Layer 9 of a small transformer language model trained on English Wikipedia (12 layers, counted from 0, width 128).
A neuron adds its activation times its output weights to the MLP's output. To switch it off is to set its activation to zero at one token and run the rest of the model.

Output weights of the MLP neurons that the questions are about. A number n stands for (n - 500) times 0.0014.
n44: 591 522 322 661 330 497 532 567 550 492 500 544 442 392 478 356 479 502 479 458 431 423 365 485 503 584 596 500 692 705 582 758 533 639 535 461 481 482 473 313 481 556 647 582 569 447 298 540 503 602 430 582 482 395 451 524 505 416 577 480 481 465 413 450 547 462 598 620 453 500 484 476 441 443 611 544 519 631 513 437 463 472 416 624 535 485 418 707 522 471 645 316 409 664 442 667 445 615 407 614 473 486 437 381 375 595 407 543 708 465 448 615 338 490 489 503 323 478 616 633 542 464 585 427 483 291 302 628
n50: 406 568 615 432 428 410 459 553 640 489 475 492 665 640 591 379 691 464 575 390 460 500 503 467 451 416 580 405 567 577 463 563 475 485 579 346 669 425 476 440 533 379 422 536 559 422 411 603 652 340 449 518 409 466 456 572 585 633 570 464 535 391 483 396 464 326 613 525 554 318 679 544 275 460 530 552 567 475 599 315 620 563 400 449 551 666 625 631 546 422 479 567 573 736 509 466 516 377 452 503 369 532 374 557 540 531 413 386 679 351 398 396 432 438 557 526 619 484 613 395 403 415 587 321 582 531 395 507
n58: 385 556 410 329 472 259 500 558 546 458 444 299 503 509 678 541 431 438 357 564 442 593 410 457 606 472 464 424 475 528 463 450 566 505 566 319 431 582 622 482 681 369 659 576 540 643 554 413 536 423 526 478 484 535 598 599 347 547 579 326 451 476 631 406 555 481 450 431 503 516 574 503 552 579 404 486 626 624 670 599 556 480 392 578 647 339 455 465 304 568 590 654 455 518 440 535 399 632 672 734 445 461 326 442 473 459 519 667 406 566 616 380 462 629 382 359 369 484 603 543 631 494 483 494 474 580 543 361
n82: 618 503 441 356 433 500 581 609 356 333 689 517 602 452 537 676 308 448 623 390 553 439 621 595 400 259 486 446 392 516 631 453 611 468 557 417 467 455 357 509 497 413 500 396 450 520 530 549 473 563 607 398 497 520 588 642 445 347 303 451 516 443 461 533 442 585 525 537 244 609 627 657 458 436 365 517 642 422 388 383 333 534 497 673 435 528 556 551 398 565 364 548 557 628 509 570 508 503 512 685 375 542 491 424 625 626 538 641 468 604 460 534 567 566 690 441 568 532 379 514 517 494 489 599 549 400 534 151
n117: 349 581 650 463 405 401 640 417 553 454 528 497 613 492 482 266 560 387 623 517 563 407 357 584 462 605 543 510 553 566 452 575 544 442 382 395 374 478 606 654 548 393 469 389 440 691 686 540 457 580 487 532 333 558 388 548 460 439 489 544 567 536 383 525 461 472 643 521 544 452 541 618 672 452 593 385 708 487 427 377 462 531 448 489 521 618 474 473 560 535 698 529 401 335 318 416 454 390 464 350 575 604 600 553 451 512 388 497 495 478 583 485 460 567 566 441 435 672 494 568 619 464 492 404 407 518 480 570
n158: 491 715 581 526 491 566 244 358 576 423 418 359 565 497 646 518 521 429 400 553 526 698 497 370 607 280 570 486 503 302 513 470 334 355 632 561 604 465 441 440 260 347 449 500 591 747 541 462 280 625 635 423 585 642 538 503 494 570 494 433 301 534 551 537 497 606 634 506 683 418 571 430 586 470 544 426 407 409 247 610 497 506 527 453 467 551 412 484 618 551 601 474 567 422 533 423 634 611 556 391 611 452 338 454 483 574 544 357 453 489 434 403 524 487 483 580 480 588 414 486 555 526 526 491 479 572 435 669
n171: 587 630 289 583 281 618 648 523 505 442 528 479 445 542 424 733 500 509 423 526 443 587 524 386 381 592 612 495 353 573 480 467 497 515 452 414 644 537 483 646 451 581 549 435 596 529 607 465 551 475 505 452 581 473 589 494 495 771 404 622 571 517 442 460 588 518 208 553 484 515 572 584 339 454 534 516 444 521 594 508 661 455 342 513 436 386 461 520 420 588 336 450 595 466 525 479 338 457 511 542 650 577 423 460 566 436 518 421 495 589 297 417 481 441 482 367 492 589 415 500 619 432 492 522 398 476 560 420
n174: 460 500 469 550 603 350 555 503 516 540 587 546 483 575 473 510 594 538 556 530 552 484 688 646 455 708 556 482 509 585 459 525 327 340 598 581 607 643 401 490 283 511 598 561 497 550 331 418 459 521 481 412 205 399 385 417 393 449 537 605 527 454 523 421 576 429 663 385 414 581 642 428 592 516 467 400 549 497 657 367 481 623 523 300 447 510 521 506 485 510 567 701 448 527 513 613 467 609 467 668 615 410 471 558 500 613 488 306 620 384 264 442 826 568 361 333 150 618 474 669 583 494 309 386 434 528 480 549
n217: 442 549 604 270 350 460 493 545 522 552 445 627 538 533 592 545 500 392 413 507 406 500 503 610 473 571 407 503 627 353 537 535 512 621 503 481 371 529 387 500 636 401 722 546 595 646 327 485 774 452 443 518 443 437 595 500 414 703 490 472 527 431 513 751 666 569 305 619 217 310 634 572 622 366 671 573 450 463 628 564 356 537 512 566 496 534 610 564 365 584 537 410 461 640 506 535 289 415 530 353 583 536 625 558 500 521 408 583 354 425 405 424 449 354 387 426 469 605 195 423 593 331 659 602 367 540 503 485
n304: 313 616 350 537 476 518 450 524 469 585 434 630 516 436 492 520 535 449 529 464 424 424 542 634 605 575 428 505 632 417 406 457 589 289 538 710 425 407 394 655 565 376 637 527 464 606 339 492 393 775 478 453 539 523 422 404 521 387 491 486 532 444 416 524 479 516 506 678 557 482 564 535 609 645 557 511 603 418 282 457 331 409 405 559 322 445 413 458 580 563 470 575 383 530 642 522 514 514 446 564 684 427 460 569 559 644 468 577 290 548 360 497 611 508 497 355 517 360 568 345 539 637 694 579 472 536 497 375
n311: 562 415 302 509 548 484 592 437 473 610 503 455 443 497 574 546 535 573 578 484 391 641 470 674 664 650 569 483 456 546 510 553 590 756 468 397 488 489 317 509 702 521 522 533 439 563 496 577 558 497 570 528 679 319 374 516 520 488 384 416 540 653 509 749 574 318 583 479 405 589 461 598 557 346 506 559 527 435 480 500 441 640 250 302 562 463 482 531 390 516 559 212 288 535 459 690 550 661 326 468 654 538 503 596 600 440 486 463 414 589 440 400 223 447 565 477 458 513 494 353 551 458 633 405 564 527 558 212
n324: 369 472 507 511 520 540 450 508 658 518 438 500 608 571 541 516 547 700 440 587 567 473 389 657 439 537 545 547 533 402 408 535 461 195 621 555 399 461 486 432 500 463 502 420 519 579 717 478 513 540 513 475 560 511 420 415 360 327 529 508 325 533 388 483 366 462 583 545 414 600 639 395 411 409 413 561 555 613 505 484 591 285 515 434 673 460 323 419 674 554 440 513 360 679 642 526 528 521 323 495 578 576 419 630 537 618 535 540 615 472 363 536 444 457 521 403 412 406 567 672 591 492 572 387 550 492 500 449
n333: 486 677 354 671 284 455 538 478 634 410 451 477 573 548 545 680 370 548 456 486 419 315 454 507 453 560 488 623 475 678 475 610 399 596 517 327 572 458 548 319 285 641 464 535 311 425 454 482 354 606 513 506 655 371 373 451 512 664 254 445 460 435 547 593 448 684 454 565 516 642 983 428 727 404 381 462 348 462 686 649 560 400 475 457 493 400 652 485 422 507 528 439 350 431 466 464 430 484 448 537 510 636 453 390 408 690 660 543 527 453 436 808 673 551 497 479 461 348 441 435 519 606 284 579 579 471 622 421
n338: 388 546 423 664 519 602 385 573 283 596 544 313 331 457 451 573 534 585 670 623 456 473 276 500 557 535 446 547 509 438 384 470 556 587 503 515 403 500 607 430 830 472 500 509 489 615 545 316 503 636 473 439 474 722 508 452 500 437 506 600 449 503 678 553 544 497 613 547 436 346 378 127 447 389 506 598 418 717 635 530 385 538 447 568 611 536 563 359 509 396 458 421 550 465 515 529 593 518 411 605 387 474 521 463 437 354 562 512 560 458 509 569 642 459 396 559 544 338 513 441 444 529 410 478 389 600 677 682
n347: 623 369 490 478 569 422 616 353 500 447 614 596 528 539 601 478 590 640 521 483 433 497 557 580 518 509 546 439 531 518 535 530 651 440 506 441 402 592 549 447 607 346 413 614 649 538 580 477 551 433 484 487 547 393 248 596 616 338 515 505 400 446 715 534 397 477 382 406 780 523 366 602 614 547 457 513 438 431 456 440 539 410 485 497 776 242 613 450 446 419 413 302 466 491 492 542 540 541 442 537 612 463 638 514 487 216 444 506 415 541 548 521 544 478 571 503 569 434 529 433 551 527 466 401 560 425 497 659
n371: 535 497 497 461 550 494 413 506 402 477 347 447 497 454 390 397 432 485 619 513 456 572 357 661 489 570 638 450 480 529 558 394 468 625 394 556 256 680 600 457 408 593 702 659 622 485 612 634 477 664 616 417 305 554 533 433 354 583 358 659 500 531 365 469 397 438 626 541 429 542 441 438 294 578 411 702 597 462 531 365 406 474 533 464 366 403 558 423 668 622 465 711 546 396 494 513 431 426 544 518 475 549 406 476 570 380 497 270 518 480 605 465 738 576 558 439 439 516 390 591 488 389 506 531 637 509 374 757

Each question names a token from some text and the token that comes next. It shows the activations a of the neurons there, in the order above. A number n stands for (n - 500) times 0.0078.

Then comes g, the gradient of the next token's log-probability with respect to the MLP's output, scaled to length 1. A neuron's effect is roughly proportional to its activation times (output weights . g). A number n stands for (n - 500) times 0.00077.

". ", then "Trade "
a: 498 499 493 478 483 479 726 541 822 559 504 545 481 546 479 490
g: 577 300 439 317 418 411 430 372 586 448 650 577 730 363 467 594 533 221 454 521 650 686 336 504 483 302 549 634 542 602 319 510 501 439 243 492 508 577 451 557 527 597 424 474 472 353 431 525 628 270 588 543 394 475 457 481 503 544 499 542 630 435 529 445 800 357 490 636 588 368 570 598 550 509 498 465 402 570 330 403 391 441 403 662 589 584 597 450 501 549 449 483 543 427 796 466 435 374 551 601 553 599 696 575 581 832 351 253 489 427 543 466 381 550 459 279 401 661 532 602 539 671 303 646 521 547 436 623
Switching off which neuron hurts the next token most? n217

"ils ", then "aged "
a: 564 498 478 597 481 753 479 746 481 711 480 485 497 495 671 499
g: 611 496 528 413 480 521 354 473 608 247 575 637 483 476 470 499 529 399 184 490 327 511 337 457 593 637 656 415 594 442 567 117 316 521 519 571 555 729 508 499 465 348 508 491 598 276 445 344 663 643 541 631 604 495 650 530 519 511 689 709 326 579 437 557 392 601 660 631 547 497 543 368 503 456 550 628 410 516 319 659 544 513 579 460 454 415 606 466 660 401 380 697 479 440 495 358 523 629 577 276 563 450 497 516 548 522 475 544 473 585 332 438 482 369 660 383 448 440 763 630 256 656 451 613 426 547 398 395
Switching off which neuron hurts the next token most? n158

"East ", then "India "
a: 485 511 489 481 482 489 500 488 493 627 498 478 497 484 499 492
g: 359 491 248 486 586 422 541 537 643 632 507 632 426 672 440 353 537 457 665 447 479 500 713 416 573 610 638 474 476 496 669 414 441 624 407 370 506 506 252 728 449 581 647 652 412 524 558 637 320 345 527 624 680 651 517 653 508 593 428 495 469 398 569 656 622 440 469 439 668 387 415 355 496 824 310 388 455 380 382 676 431 638 441 557 540 593 431 388 620 400 512 603 399 469 455 563 672 329 464 304 416 328 539 601 471 350 372 461 399 441 337 249 515 463 516 641 520 679 488 607 646 510 371 496 390 510 580 323
Switching off which neuron hurts the next token most? n304

"177", then "1"
a: 495 591 537 503 516 478 573 488 491 483 708 487 500 725 534 502
g: 358 520 482 571 602 664 553 635 386 263 630 523 441 375 458 531 495 584 551 726 491 395 569 447 452 511 572 319 384 623 418 233 843 408 472 509 510 570 615 456 428 399 537 543 469 614 667 478 262 449 439 352 306 530 438 534 418 556 672 542 320 383 644 379 574 500 705 595 393 319 579 614 678 536 477 568 596 525 626 573 650 515 281 425 403 783 500 431 409 529 503 416 463 624 454 597 547 350 559 569 562 513 633 706 443 582 523 413 539 544 464 522 541 494 222 661 308 441 258 452 368 321 593 590 527 395 530 481
Switching off which neuron hurts the next token most? n338

"for ", then "p"
a: 479 490 480 605 494 479 658 515 484 478 484 515 500 488 654 479
g: 518 680 399 505 455 565 505 569 535 437 538 611 321 490 442 463 464 576 533 421 568 507 549 490 499 491 478 462 608 477 331 506 579 437 489 639 460 633 312 361 390 723 625 486 676 235 732 324 450 592 460 507 752 531 514 519 522 486 633 714 502 742 308 617 422 625 354 449 211 441 398 585 503 401 531 260 629 514 589 335 450 404 584 381 471 421 543 449 545 493 604 389 298 578 433 493 297 297 686 556 584 315 382 433 468 558 826 393 683 566 335 473 608 444 513 585 436 534 563 452 616 400 752 424 474 551 558 511
Switching off which neuron hurts the next token most? n171

"(", then "177"
a: 482 502 483 658 529 480 482 576 499 596 493 621 483 489 584 498
g: 256 312 436 484 567 614 471 550 486 425 237 644 605 733 565 360 496 543 328 554 535 509 365 448 334 458 492 490 490 694 472 549 608 630 379 693 386 295 416 715 503 634 537 603 598 589 507 429 377 463 569 304 580 459 541 347 291 377 577 413 367 544 348 477 458 395 399 557 511 200 627 574 802 539 722 360 376 532 494 643 531 542 663 581 610 596 462 424 464 490 557 630 479 355 440 448 583 318 549 590 554 629 511 633 578 375 596 627 485 472 597 357 342 511 554 549 490 669 740 570 400 593 383 323 468 471 520 446
Switching off which neuron hurts the next token most? n324

"al ", then "dep"
a: 533 493 490 490 486 493 479 716 488 702 483 494 496 513 665 478
g: 651 583 621 357 518 290 436 506 511 431 557 475 467 586 340 561 561 597 381 568 632 206 508 640 392 542 483 429 511 702 631 382 448 434 583 587 391 614 652 353 454 348 292 476 591 442 547 462 787 589 607 603 470 437 380 529 651 228 619 553 431 669 450 456 598 405 622 465 387 361 589 553 325 419 567 543 578 480 485 458 596 493 373 520 450 318 587 532 288 606 293 618 516 605 316 634 433 490 484 279 627 366 303 812 452 524 334 591 486 625 420 632 676 511 473 361 435 448 520 464 465 571 446 611 591 683 482 638
Switching off which neuron hurts the next token most? n174

"ell", then "o "
a: 620 624 491 483 488 498 496 499 500 478 542 498 712 492 481 488
g: 401 579 451 535 476 422 508 215 649 547 529 280 535 510 480 420 583 391 473 329 481 490 615 533 474 567 514 425 405 363 427 335 493 581 473 561 593 315 600 478 575 578 345 653 499 501 355 753 548 524 488 436 480 517 441 429 454 666 528 412 584 290 607 551 579 482 437 496 391 546 543 654 429 415 403 359 607 443 678 447 636 699 396 544 591 599 553 716 611 401 205 314 540 675 673 544 362 493 539 501 399 350 726 336 664 507 460 438 496 660 435 566 578 723 241 522 494 415 803 436 328 367 378 516 667 516 666 563
Which two neurons, each switched off alone, lower its probability most, in order? n50, n333

"č", then "ek "
a: 479 486 500 491 621 494 480 498 500 495 498 479 548 481 487 493
g: 626 594 551 415 364 635 560 724 494 470 557 437 376 502 280 411 691 571 356 591 513 326 538 640 496 309 667 668 458 621 359 393 520 625 516 539 599 396 437 432 542 626 628 596 462 534 352 705 455 524 717 274 369 604 561 385 512 694 396 581 621 504 602 443 384 615 459 345 489 413 447 393 666 483 467 609 453 372 571 362 359 345 516 738 754 443 485 290 598 601 628 415 370 377 491 344 572 453 483 564 409 478 420 426 379 517 245 395 503 486 358 568 540 627 416 419 376 499 448 522 437 593 534 390 623 696 645 754
Switching off which neuron hurts the next token most? n333

"ast", then "in"
a: 512 579 489 482 683 492 496 482 500 506 479 493 495 499 484 478
g: 495 664 621 420 448 482 529 620 486 612 530 350 524 636 484 337 545 600 580 943 337 448 451 267 530 642 550 437 539 710 579 278 497 407 546 493 453 450 523 609 461 683 467 613 752 607 418 443 466 697 430 462 210 450 405 698 593 655 490 392 515 470 333 572 533 206 548 313 439 387 549 481 504 529 642 531 265 478 446 587 512 523 447 259 431 373 467 450 487 563 590 624 399 564 429 466 451 351 587 485 411 483 713 628 534 476 701 500 443 486 387 481 503 473 679 483 589 508 361 515 445 628 480 307 329 472 582 576
Which two neurons, each switched off alone, lower its probability most, in order? n117, n50

"185", then "0"
a: 510 551 731 485 650 484 488 479 499 485 940 496 499 586 503 495
g: 343 561 383 613 626 501 242 481 633 341 621 598 434 512 615 591 420 471 378 507 593 514 412 558 620 529 489 489 542 537 498 631 828 562 493 627 497 611 382 368 563 382 572 712 564 681 573 433 516 479 617 419 416 372 623 616 449 662 335 754 443 378 629 578 557 689 774 419 562 348 367 501 418 439 668 431 369 601 325 505 421 426 455 388 585 480 435 444 397 557 420 343 312 359 448 417 503 235 378 534 554 685 510 558 426 370 411 609 413 658 572 560 431 538 231 550 469 446 346 535 266 410 637 636 555 570 537 593
Which two neurons, each switched off alone, lower its probability most, in order? n311, n338

"(", then "Jun"
a: 504 487 530 495 482 498 479 588 493 673 495 621 480 479 535 500
g: 376 481 687 726 455 585 475 409 432 503 436 541 708 434 516 288 512 430 392 547 425 545 529 521 645 288 430 442 543 487 367 456 429 430 468 675 456 396 621 672 489 462 397 419 393 245 441 550 480 371 669 355 590 448 489 503 549 661 617 453 387 580 520 731 540 477 614 550 505 518 659 508 625 409 329 650 666 405 809 370 422 330 364 591 443 508 493 394 449 513 453 590 487 640 611 590 400 383 485 686 627 638 243 466 634 506 423 463 368 305 523 584 468 794 314 479 301 697 606 537 514 584 650 605 420 428 318 487
Switching off which neuron hurts the next token most? n304

"\n", then "- "
a: 480 494 479 484 485 479 586 558 734 496 483 479 499 550 484 490
g: 525 819 481 466 320 698 484 472 381 455 594 486 272 428 406 310 388 417 535 574 538 514 396 653 445 469 502 415 478 663 656 545 437 494 537 750 438 470 360 521 568 454 535 567 579 642 209 258 381 231 424 269 626 416 530 676 672 459 692 540 543 561 417 411 483 598 654 436 427 503 405 483 716 526 592 327 450 627 647 579 244 594 519 466 576 479 450 486 814 497 432 654 424 618 440 599 486 466 570 422 453 566 590 517 437 532 485 460 484 438 663 534 400 392 452 545 325 693 444 469 476 442 469 430 346 469 650 702
Switching off which neuron hurts the next token most? n217

"ers ", then "of "
a: 727 493 495 574 492 481 490 479 493 647 493 509 479 483 650 483
g: 393 497 493 156 487 519 462 564 426 689 552 524 513 466 481 522 470 403 555 492 448 465 550 597 472 415 486 415 470 660 612 764 603 601 314 462 394 360 592 465 514 376 556 372 774 689 304 616 373 342 361 704 541 629 411 393 510 271 429 513 308 446 331 518 511 413 622 385 412 397 496 559 530 414 415 272 259 639 738 633 666 580 309 543 529 491 424 715 502 318 579 523 413 648 453 452 566 667 407 502 554 534 624 595 531 436 553 391 588 654 645 330 463 531 405 378 568 707 533 429 557 509 521 598 633 460 534 668
Switching off which neuron hurts the next token most? n44

"Char", then "les"
a: 483 478 500 500 525 484 530 557 695 490 513 496 490 494 481 803
g: 346 625 550 628 595 428 513 428 295 367 715 612 567 494 538 443 556 300 385 282 472 605 533 472 262 522 574 699 445 277 417 567 599 473 493 528 293 613 567 618 619 494 463 365 528 398 560 602 506 511 489 456 527 403 513 512 406 316 446 588 359 347 736 390 557 538 393 458 488 217 621 463 390 588 425 502 584 628 479 632 612 237 775 481 425 411 609 471 619 483 547 527 423 518 574 611 308 538 688 549 199 811 506 305 394 478 620 388 605 519 458 583 560 702 573 399 530 536 424 561 646 493 586 435 557 487 537 505
Switching off which neuron hurts the next token most? n371

"- ", then "Antonio "
a: 478 494 478 610 484 486 478 504 480 500 498 579 488 482 724 487
g: 582 517 480 426 480 548 408 374 570 844 467 433 494 392 537 413 391 481 534 506 531 347 531 387 572 576 393 543 605 398 583 558 628 591 528 469 535 609 611 643 554 348 449 427 445 386 572 572 573 325 486 362 480 817 767 592 364 551 375 441 405 453 440 672 634 395 268 614 518 479 406 538 670 640 379 534 524 567 460 643 669 402 629 672 496 344 581 532 541 159 461 357 349 595 601 429 443 507 524 427 516 513 697 630 588 719 416 238 458 341 337 472 315 569 623 599 423 444 586 521 345 460 478 463 654 322 363 552
Switching off which neuron hurts the next token most? n347

"t", then "act "
a: 683 492 499 479 478 494 495 499 495 495 649 489 484 489 492 503
g: 574 725 391 483 495 557 448 565 505 684 567 340 532 305 553 350 589 447 631 492 481 255 530 427 551 412 482 608 433 595 490 569 241 464 370 515 656 347 434 482 509 540 630 462 374 364 406 662 267 478 532 249 600 529 458 388 465 558 475 399 664 493 367 468 743 486 590 641 494 568 651 605 726 695 322 482 628 287 242 470 435 665 563 557 505 380 641 700 467 329 755 461 597 545 380 428 553 388 577 425 588 342 530 579 371 648 552 570 449 572 517 490 241 497 437 557 304 554 500 588 403 438 557 605 606 515 492 606
Which two neurons, each switched off alone, lower its probability most, in order? n44, n311

"Col", then "in "
a: 539 494 523 500 510 614 480 494 492 486 575 497 487 498 500 715
g: 663 483 560 305 377 557 538 523 457 423 586 563 484 504 409 472 775 530 440 819 276 424 459 408 436 584 580 213 497 622 543 356 421 460 479 536 443 344 659 454 678 591 430 414 612 396 521 666 294 550 551 472 277 374 658 641 682 675 405 397 531 326 384 309 473 312 659 317 483 533 543 581 522 489 422 595 318 653 557 477 471 424 574 440 431 342 554 596 738 580 564 442 715 554 652 537 652 581 562 444 314 635 477 645 572 265 539 543 390 479 605 556 472 520 397 567 404 452 603 537 645 362 434 404 565 413 477 444
Switching off which neuron hurts the next token most? n371

"198", then "0 "
a: 483 478 809 492 482 491 488 497 489 488 625 497 480 487 478 489
g: 569 531 401 619 602 687 415 338 623 393 763 452 335 400 376 653 482 648 365 539 659 440 378 401 620 645 573 501 404 426 351 422 665 511 489 546 418 487 312 469 672 411 384 578 347 549 578 715 509 576 403 460 365 461 677 680 451 464 458 624 627 474 462 477 637 438 711 514 727 434 526 501 288 467 421 528 527 585 661 358 264 496 472 394 531 653 609 571 497 383 293 538 553 627 503 423 529 362 563 419 512 518 673 527 618 461 238 510 418 631 411 567 458 698 208 606 460 458 389 363 456 308 545 440 465 469 563 721
Which neuron, switched off, raises the next token's probability most? n58

"ro", then "eter "
a: 478 499 486 495 480 529 791 499 478 486 781 490 500 487 498 742
g: 747 523 602 575 702 427 434 309 548 241 591 488 589 329 489 558 399 188 455 484 563 670 550 511 391 639 636 238 437 427 449 403 421 550 494 531 567 338 350 364 556 508 411 617 461 588 430 572 506 476 507 441 342 491 507 453 460 574 551 582 487 340 549 457 390 266 602 628 657 536 557 630 455 555 527 460 402 631 372 684 386 649 441 480 574 380 575 675 627 532 450 574 467 438 562 480 587 465 461 417 685 395 767 340 649 527 417 474 519 458 508 357 417 557 640 407 379 464 888 663 487 352 650 417 358 663 544 374
Switching off which neuron hurts the next token most? n311

"Mil", then "y "
a: 489 497 478 531 483 512 518 488 489 489 640 499 478 493 487 494
g: 658 452 562 583 371 472 632 623 501 472 642 455 627 553 350 595 430 379 636 573 457 694 586 449 561 471 484 340 465 472 767 497 468 474 425 702 481 205 708 344 437 512 452 401 505 421 424 579 477 458 333 470 377 441 531 387 363 626 504 561 411 501 408 423 623 637 561 346 531 343 504 336 663 634 502 512 441 647 533 549 548 516 405 719 528 663 533 440 870 628 425 424 366 551 480 678 375 624 244 492 547 639 591 443 470 379 538 477 478 386 339 353 520 428 551 440 463 784 553 553 421 233 642 509 548 317 342 567
Which neuron, switched off, raises the next token's probability most? n311

"cor", then "ps "
a: 509 527 529 496 674 500 499 492 838 491 496 493 500 498 499 500
g: 564 679 406 521 549 596 520 611 608 300 271 612 317 583 180 512 564 499 490 621 339 383 354 600 437 406 637 467 599 532 350 437 542 501 612 472 375 351 340 488 312 647 779 370 435 659 587 481 561 622 461 407 591 493 549 611 680 611 560 609 494 528 472 460 620 265 442 343 499 432 417 459 355 433 408 619 482 498 795 429 590 536 472 695 471 570 351 582 465 397 604 501 505 596 453 719 386 600 494 393 650 368 502 516 337 494 512 430 268 620 377 659 544 599 528 400 530 628 580 537 310 376 679 423 433 466 697 455
Switching off which neuron hurts the next token most? n217

"io ", then "Cl"
a: 496 496 500 883 499 600 480 505 485 649 490 533 883 500 977 494
g: 494 522 675 607 408 626 481 399 635 322 769 394 582 511 677 625 595 589 526 692 309 594 583 556 521 495 529 540 501 411 502 679 529 434 618 582 463 560 450 557 408 492 355 494 498 466 599 525 725 557 384 522 323 335 660 206 513 497 372 525 349 307 642 630 296 659 415 649 602 519 514 464 412 391 344 419 675 304 586 692 451 392 357 445 524 380 662 367 398 516 493 714 648 416 387 401 233 294 450 531 571 481 522 449 382 355 487 574 568 554 387 574 374 574 511 386 557 606 438 703 435 375 541 604 552 531 631 352
Switching off which neuron hurts the next token most? n333

"er ", then "("
a: 525 479 496 812 482 711 485 558 500 566 490 488 479 479 689 492
g: 594 665 494 445 331 516 539 673 494 484 396 717 364 403 592 659 494 381 440 652 406 482 564 334 489 313 405 486 265 576 538 420 379 649 416 457 291 554 480 415 544 491 647 535 572 369 533 525 586 418 505 576 551 654 415 568 750 366 415 283 447 619 434 593 342 391 526 584 557 422 462 503 475 578 604 456 432 617 542 554 349 775 348 451 553 476 465 461 559 617 648 433 566 612 497 605 502 582 671 501 566 262 858 403 545 357 634 596 448 622 582 621 473 441 461 347 505 333 197 357 346 418 540 724 538 521 364 579
Switching off which neuron hurts the next token most? n82

". ", then "Bl"
a: 488 483 478 638 483 721 478 478 499 623 493 725 490 499 527 489
g: 504 344 672 597 627 432 347 547 486 351 316 428 819 548 598 621 555 375 570 596 537 465 620 564 521 528 658 581 309 385 690 568 445 479 518 381 567 520 512 597 233 497 687 445 494 654 310 586 603 438 451 431 492 514 474 362 660 679 647 596 416 358 590 695 457 660 674 667 512 735 618 498 398 449 448 404 638 527 533 502 365 561 472 432 326 323 579 434 411 364 480 489 685 400 447 581 433 452 382 398 411 575 473 267 500 306 511 248 607 480 509 429 451 536 653 223 624 632 370 556 579 441 393 521 581 434 455 412
Switching off which neuron hurts the next token most? n158

"(", then "Bil"
a: 532 502 484 591 481 479 483 581 496 600 500 602 479 478 558 499
g: 681 384 608 378 391 512 502 447 614 520 528 528 298 475 416 630 445 528 727 774 523 390 613 725 447 446 634 497 408 194 263 358 769 510 456 318 589 560 648 447 326 497 243 452 593 396 398 441 261 557 643 629 290 533 559 595 489 519 444 602 590 481 584 460 428 409 568 740 457 560 560 656 342 623 290 535 626 445 400 409 431 352 497 423 297 719 541 506 374 456 536 506 493 535 473 413 539 614 537 640 411 477 672 618 523 590 538 463 602 588 309 570 476 628 480 535 561 437 521 426 458 500 525 602 331 449 383 629
Switching off which neuron hurts the next token most? n82

"les", then "-"
a: 676 493 479 485 500 489 485 500 479 498 479 500 480 500 492 482
g: 353 605 760 399 571 680 390 339 509 434 592 504 475 299 397 428 497 600 525 403 624 391 435 581 446 298 400 473 303 512 492 342 625 504 462 635 610 631 507 330 304 448 619 574 494 497 658 455 380 559 369 327 346 369 519 651 424 563 744 606 472 481 317 521 761 552 432 568 420 724 471 462 589 364 543 627 363 453 515 435 500 227 329 599 596 415 420 572 304 492 570 535 434 361 697 397 550 499 574 465 555 426 626 461 619 524 453 626 346 570 337 469 516 478 647 376 476 665 582 589 461 537 599 578 653 531 605 819
Which neuron, switched off, raises the next token's probability most? n44

"0", then ")"
a: 500 483 490 482 587 491 496 492 495 497 546 495 499 481 583 484
g: 418 673 524 343 510 497 509 544 350 657 274 561 485 587 464 329 476 406 539 630 626 483 604 516 420 423 394 415 625 527 684 492 572 532 626 448 475 552 560 519 308 579 488 520 504 354 433 327 605 403 847 360 651 586 386 607 540 432 405 617 493 585 708 467 586 425 605 555 611 625 594 552 558 523 321 412 499 618 636 563 401 572 454 37 580 379 426 566 645 435 693 395 522 455 391 586 409 490 456 476 572 697 442 389 342 522 344 544 637 476 585 261 425 447 686 274 621 601 412 488 466 540 507 602 293 411 369 526
Switching off which neuron hurts the next token most? n117

"Sy", then "ria "
a: 498 497 491 487 487 484 567 488 615 482 497 503 478 478 483 486
g: 367 361 608 502 412 402 319 469 669 643 713 633 491 459 632 439 662 465 545 589 410 428 239 612 349 343 542 542 328 315 559 580 595 592 438 653 570 175 540 654 627 474 409 684 537 590 451 472 387 380 537 409 532 491 679 479 515 564 529 488 311 604 764 572 576 503 545 499 623 551 556 579 442 545 392 488 459 399 367 523 499 642 480 477 358 720 620 463 463 284 556 393 412 286 329 718 455 464 846 373 314 419 538 419 586 550 471 323 549 547 481 631 482 604 402 538 299 462 542 608 630 554 435 442 447 494 459 561
Which neuron, switched off, raises the next token's probability most? n171

"the ", then "J"
a: 480 500 495 661 500 485 497 611 500 537 495 514 490 496 580 480
g: 366 262 596 590 551 609 667 324 349 551 261 380 513 507 350 544 511 479 426 601 644 606 280 540 574 571 487 515 401 391 604 662 403 443 556 486 412 421 542 681 372 664 547 638 496 526 260 740 444 420 605 429 448 473 636 528 518 528 471 464 617 453 308 604 350 378 487 700 517 515 631 422 593 413 105 577 504 282 472 539 479 402 462 632 623 566 494 572 323 393 450 581 559 248 637 642 498 598 490 516 575 561 423 334 617 550 331 608 548 557 465 470 385 564 675 611 522 561 522 792 565 480 601 564 421 434 451 318
Switching off which neuron hurts the next token most? n82

"Ch", then "al"
a: 500 478 500 484 491 492 481 499 640 525 480 590 497 499 494 489
g: 367 604 728 446 691 432 495 368 323 565 568 626 413 410 337 516 547 578 444 568 503 616 479 552 557 581 652 467 436 549 332 513 596 415 282 431 611 650 531 256 450 283 644 668 488 579 662 623 258 391 375 413 561 524 434 525 508 357 419 704 492 598 551 401 527 421 342 551 531 515 519 412 315 548 431 622 725 444 469 651 470 231 540 662 517 585 529 511 451 395 460 572 364 459 406 751 520 440 430 465 438 595 605 412 440 510 753 725 680 494 432 361 518 386 548 591 563 377 278 464 707 399 536 464 285 644 480 590
Switching off which neuron hurts the next token most? n324

"of ", then "Col"
a: 485 480 480 523 478 478 479 479 482 528 495 614 498 489 484 491
g: 703 420 699 511 475 739 404 561 419 405 541 527 457 263 456 603 489 528 585 623 519 470 415 502 549 613 550 429 231 273 425 618 615 372 464 592 512 475 415 782 508 450 281 399 566 415 470 521 415 535 580 430 553 316 623 495 735 500 561 426 523 506 643 384 545 676 609 539 514 599 615 270 531 449 367 563 883 451 755 700 532 360 606 338 510 345 621 395 462 394 349 517 565 424 657 509 396 391 327 398 626 524 310 418 474 627 497 364 574 596 545 566 392 682 510 437 501 443 518 406 508 486 533 548 438 314 411 527
Switching off which neuron hurts the next token most? n324